Layer 7 of a small transformer language model trained on English Wikipedia (11 layers, counted from 0, width 96).
A neuron's activation on a vector x is squared ReLU(weights . x), where the dot is the dot product.
The model reads these tokens: "own " "to " "be " "sim" "ply " "a " "large " "H"

The vector x that enters this layer's MLP at each token. A number n stands for n times 0.049.
0 "own ": 35 4 17 25 25 -55 37 15 10 8 45 5 -12 23 -8 21 12 29 18 37 20 -11 5 4 8 21 -16 -12 -29 24 -32 22 -27 4 21 -19 -11 19 24 -7 19 -17 10 -2 24 -3 -18 -8 30 21 -20 -1 10 25 9 18 35 -24 41 5 6 3 13 -13 -9 1 -5 41 2 -10 34 -7 10 10 -28 13 4 8 -11 -16 10 0 44 -10 -40 -28 20 -26 -12 8 10 8 5 -16 7 0
1 "to ": 45 -4 5 55 11 -61 39 12 22 22 6 24 19 43 -1 15 38 33 10 28 18 19 -12 22 7 30 -13 -16 -11 13 -16 4 -6 14 20 9 9 11 19 3 6 -40 -33 -31 -23 19 -3 -38 -3 4 -15 28 -11 -24 -4 18 12 0 21 -26 -6 -26 10 -2 -17 36 13 -20 4 -7 -3 -2 19 7 -4 -21 6 8 2 -23 12 9 23 -30 -2 -9 0 -26 -12 6 2 -13 8 -20 3 11
2 "be ": 31 14 8 27 6 -63 13 -5 -6 8 29 36 -19 49 -1 27 5 4 21 24 -2 -18 10 3 -18 19 -20 -10 -22 22 -20 15 -23 -7 13 -13 0 4 7 -6 0 -40 6 -12 16 -3 -4 -29 38 -2 -1 5 7 42 -16 23 24 -10 50 -13 -8 -22 39 8 -10 18 17 10 -15 5 20 5 -12 12 -28 6 21 -9 -14 -19 14 14 40 -14 -39 1 22 -41 -12 -4 4 -3 3 -12 7 20
3 "sim": 15 1 -63 -1 15 23 32 -14 21 11 29 3 11 22 -4 23 7 15 -30 2 25 -27 9 -13 15 13 -14 -23 41 -11 -2 -1 -24 -24 -2 32 -27 26 6 14 43 3 31 5 4 -10 -12 -41 -3 18 -18 -16 7 13 -14 34 24 -10 26 4 -36 8 16 -25 3 -3 20 16 -22 5 20 -25 12 1 0 -22 11 7 -15 -8 -21 9 3 11 10 2 -17 -56 -2 -1 -11 11 25 15 -37 -32
4 "ply ": 30 -16 -3 11 21 -89 7 -11 -2 5 13 24 -13 37 6 22 15 14 28 23 20 -13 3 -5 -6 16 -15 -8 -22 23 -29 8 -25 -2 24 -16 -2 22 -3 13 21 -21 10 -18 2 7 -15 -35 32 15 2 -26 -8 9 5 6 17 -16 41 -13 -5 -11 12 5 -21 19 27 3 19 -7 9 3 5 11 -15 11 14 -14 -16 -38 29 21 33 -28 -44 -15 27 -32 -19 5 7 -9 13 -10 -2 6
5 "a ": 23 10 -6 16 1 -94 71 5 -4 21 20 34 -17 1 -13 -8 27 13 4 16 2 6 9 18 -6 25 4 -4 -14 10 -26 -5 -22 -6 11 8 13 18 -23 21 20 -26 11 -10 -4 -2 8 -3 10 22 -1 -14 9 20 -4 16 10 -11 26 -11 -18 10 28 -1 -2 24 6 2 8 10 14 12 -8 -6 -30 -4 -9 -22 20 -36 15 -12 5 -37 -45 -33 16 -28 0 10 4 10 13 29 14 -11
6 "large ": 19 14 -12 31 14 -93 55 0 -2 13 11 9 -15 28 3 -20 7 11 5 -7 12 29 19 -8 7 12 8 -12 11 10 -19 1 -9 5 9 18 -10 10 -13 4 39 -27 3 -10 -3 -7 -2 -22 6 38 -11 -29 8 14 -11 26 10 -19 9 -10 -1 5 -4 -12 -5 43 -7 29 20 9 13 9 11 -3 -7 -7 -31 -16 4 -33 11 -1 21 -15 -42 -23 17 -39 -18 6 -16 29 -7 12 8 -37
7 "H": 13 -6 -20 -4 4 -5 26 33 21 -12 5 22 35 37 -10 6 -6 3 -28 11 4 -42 -8 -5 55 20 2 -37 -3 -6 -4 19 4 14 -17 26 -5 1 -15 18 30 -4 -34 -15 6 6 -1 15 18 -8 6 7 8 26 24 31 13 -2 14 -4 -11 -5 5 13 -2 9 32 6 -14 -19 43 23 57 22 -8 -1 -11 -18 -40 -26 20 11 7 -20 -22 -4 8 -38 17 -17 -47 15 11 28 -8 -20

Each question shows the input weights of one neuron of the MLP. A number n stands for n times 0.016.

n303: -3 -25 18 -30 6 0 0 -9 17 -15 28 31 26 -15 -4 21 -4 -11 57 -15 13 -14 -18 -8 -27 -29 -3 -39 -40 2 -22 -27 34 29 -19 -4 9 2 -7 8 -5 -3 25 -11 -27 -6 -3 -22 28 56 18 -5 25 5 -7 5 13 12 13 -31 7 20 37 -1 -4 -32 6 -9 1 13 -20 -8 13 -3 -27 17 28 13 4 -26 -32 5 7 -35 -19 21 7 22 16 -10 3 9 -7 -40 16 -12
Its three highest activations, in order, are on tokens 4 "ply ", 2 "be ", 0 "own "

n282: -1 -32 -5 50 -3 17 -9 -15 -10 -11 -7 -7 -4 20 -22 -3 25 2 12 38 -15 -3 -3 -28 -43 -18 -9 15 2 -17 -18 1 -16 25 29 51 -1 -13 7 7 -5 -4 5 -1 -19 -21 -2 -10 2 11 -23 -15 -11 -7 15 0 22 39 -11 -18 -3 21 10 43 21 -5 -19 22 40 8 6 3 -21 4 -2 -1 -34 -11 10 -16 -28 18 18 0 -19 6 5 -9 -32 11 -3 5 -12 -11 -40 2
On which token does it fire most, and how strongly? 6 "large ", at about 14

n95: -44 -23 -6 4 -7 18 7 18 -17 -11 -15 23 33 15 -14 -8 -2 13 12 -4 -3 -22 -8 1 -7 -8 24 10 -17 -4 -21 -30 -15 -10 -4 26 3 -3 -22 -52 -9 -11 12 -58 0 -5 12 -11 8 8 -19 -21 22 -11 8 9 1 -28 0 -11 -37 31 -16 24 44 -4 -5 -1 11 16 -10 -9 -60 6 15 -10 -20 -18 9 7 3 -12 -32 -10 -64 -7 32 -25 1 -21 5 -2 -19 -20 -38 23
On which token does it fire most? 5 "a "

n29: -42 -41 41 19 -7 16 8 -29 -7 19 14 0 -14 -13 23 -25 6 5 18 7 24 -36 -11 -16 -39 -18 -17 -23 25 -13 -2 2 8 37 11 -15 -28 22 -21 10 11 -16 -3 42 -2 -13 -31 15 -23 -11 -4 -28 -10 9 4 -28 1 21 1 6 -43 -17 -5 34 36 20 -4 18 11 6 6 7 -13 19 -16 -6 -2 15 35 9 -6 13 -6 23 14 -9 -31 -27 8 9 34 11 -19 16 -22 -6
On which token does it fire most, and how strongly? 3 "sim", at about 2.4

n149: -5 -11 -48 -26 8 6 -8 -19 4 -16 6 8 -4 -26 0 5 -5 -4 17 39 16 -10 -3 -11 -30 5 9 -1 -20 2 -17 -3 -10 26 23 -16 -16 12 -39 -18 -13 0 34 2 -22 -3 11 21 -1 -13 -24 -9 12 -11 4 12 0 -20 6 22 -3 -3 -17 1 0 -1 15 -15 23 30 -4 -30 -44 -11 6 -3 -42 -14 -21 -9 7 10 9 -3 -11 15 27 -15 5 6 21 14 -5 -14 -25 -31
Its three highest activations, in order, are on tokens 4 "ply ", 3 "sim", 5 "a "

n209: 16 27 10 -4 2 3 15 13 -40 -8 -6 -17 8 10 -21 21 -3 -5 2 29 24 -7 -3 -32 -3 17 -9 3 11 -20 -26 -14 7 -14 6 -3 7 20 -17 4 10 -14 43 -1 30 -66 -5 7 -6 36 0 -4 -33 21 14 13 -14 18 -27 16 -6 25 -4 24 -1 6 6 5 23 0 -19 -29 -9 -9 43 25 16 -35 8 -60 -34 -37 14 -21 -4 12 -49 -21 -13 -22 -17 6 -11 -11 -5 -17
Its three highest activations, in order, are on tokens 3 "sim", 6 "large ", 5 "a "

n306: -24 6 29 15 6 -11 -16 13 0 10 1 -2 12 19 -10 3 20 -3 48 -30 -20 -4 -4 17 6 -10 -27 24 17 -12 4 -9 -10 31 23 8 -17 -4 -16 -23 9 1 24 -19 34 -6 7 -10 30 -5 -22 -41 -9 -26 7 -11 -16 -30 -9 -2 33 -4 -17 6 -6 38 -43 -2 0 -7 16 21 12 0 37 8 3 31 14 15 -13 -13 37 -26 16 -2 10 -23 -10 9 12 -4 4 -15 -9 -3
On which token does it fire most? 6 "large "

n25: -9 -5 -12 -9 14 13 -29 39 -15 -12 4 -13 16 -40 -27 -24 20 -7 -19 -14 29 -33 -1 23 -51 -32 -24 12 -45 -9 -1 -5 -11 -36 10 7 9 -18 -28 2 -42 1 30 6 19 -5 23 -3 13 47 8 -38 -1 20 7 19 -43 13 7 12 -15 14 -10 -42 -5 21 10 -17 -5 30 20 19 -29 -8 -3 -38 7 10 8 -31 16 13 8 -11 -7 -2 3 -12 -2 -11 46 -11 44 -13 -14 10
On which token does it fire most? 5 "a "

n228: -27 18 12 -24 1 23 39 16 -3 -20 7 -3 -32 0 -32 30 13 -8 25 -15 -4 -26 13 -10 -31 -8 38 15 -16 10 -12 -22 -3 -41 41 37 66 12 -45 14 -33 -6 7 3 -16 -6 18 20 -42 15 -42 -32 -7 8 24 -10 4 -3 -6 7 -16 -7 8 9 7 27 10 -5 9 18 5 4 -11 18 -4 7 8 -5 4 -28 1 11 1 -23 -12 -34 26 5 -6 26 11 -27 -6 17 22 -6
On which token does it fire most? 5 "a "

n234: -15 -27 -21 11 -11 -2 17 -16 -24 -6 -36 -2 -20 -17 8 9 27 -21 -2 16 -1 -5 -23 -4 -36 -11 12 7 -17 -6 -18 28 -9 -19 -11 -11 -3 20 15 33 19 -42 -4 34 2 13 1 -22 -26 -2 -13 21 4 -15 19 -2 -22 -18 -9 4 -24 12 -26 15 -21 10 -25 12 12 14 49 -10 -37 -13 -41 11 -17 -7 -3 0 3 1 18 -21 4 11 -44 8 -17 50 12 -13 -6 -16 -20 -9
Its two highest activations, in order, are on tokens 5 "a ", 4 "ply "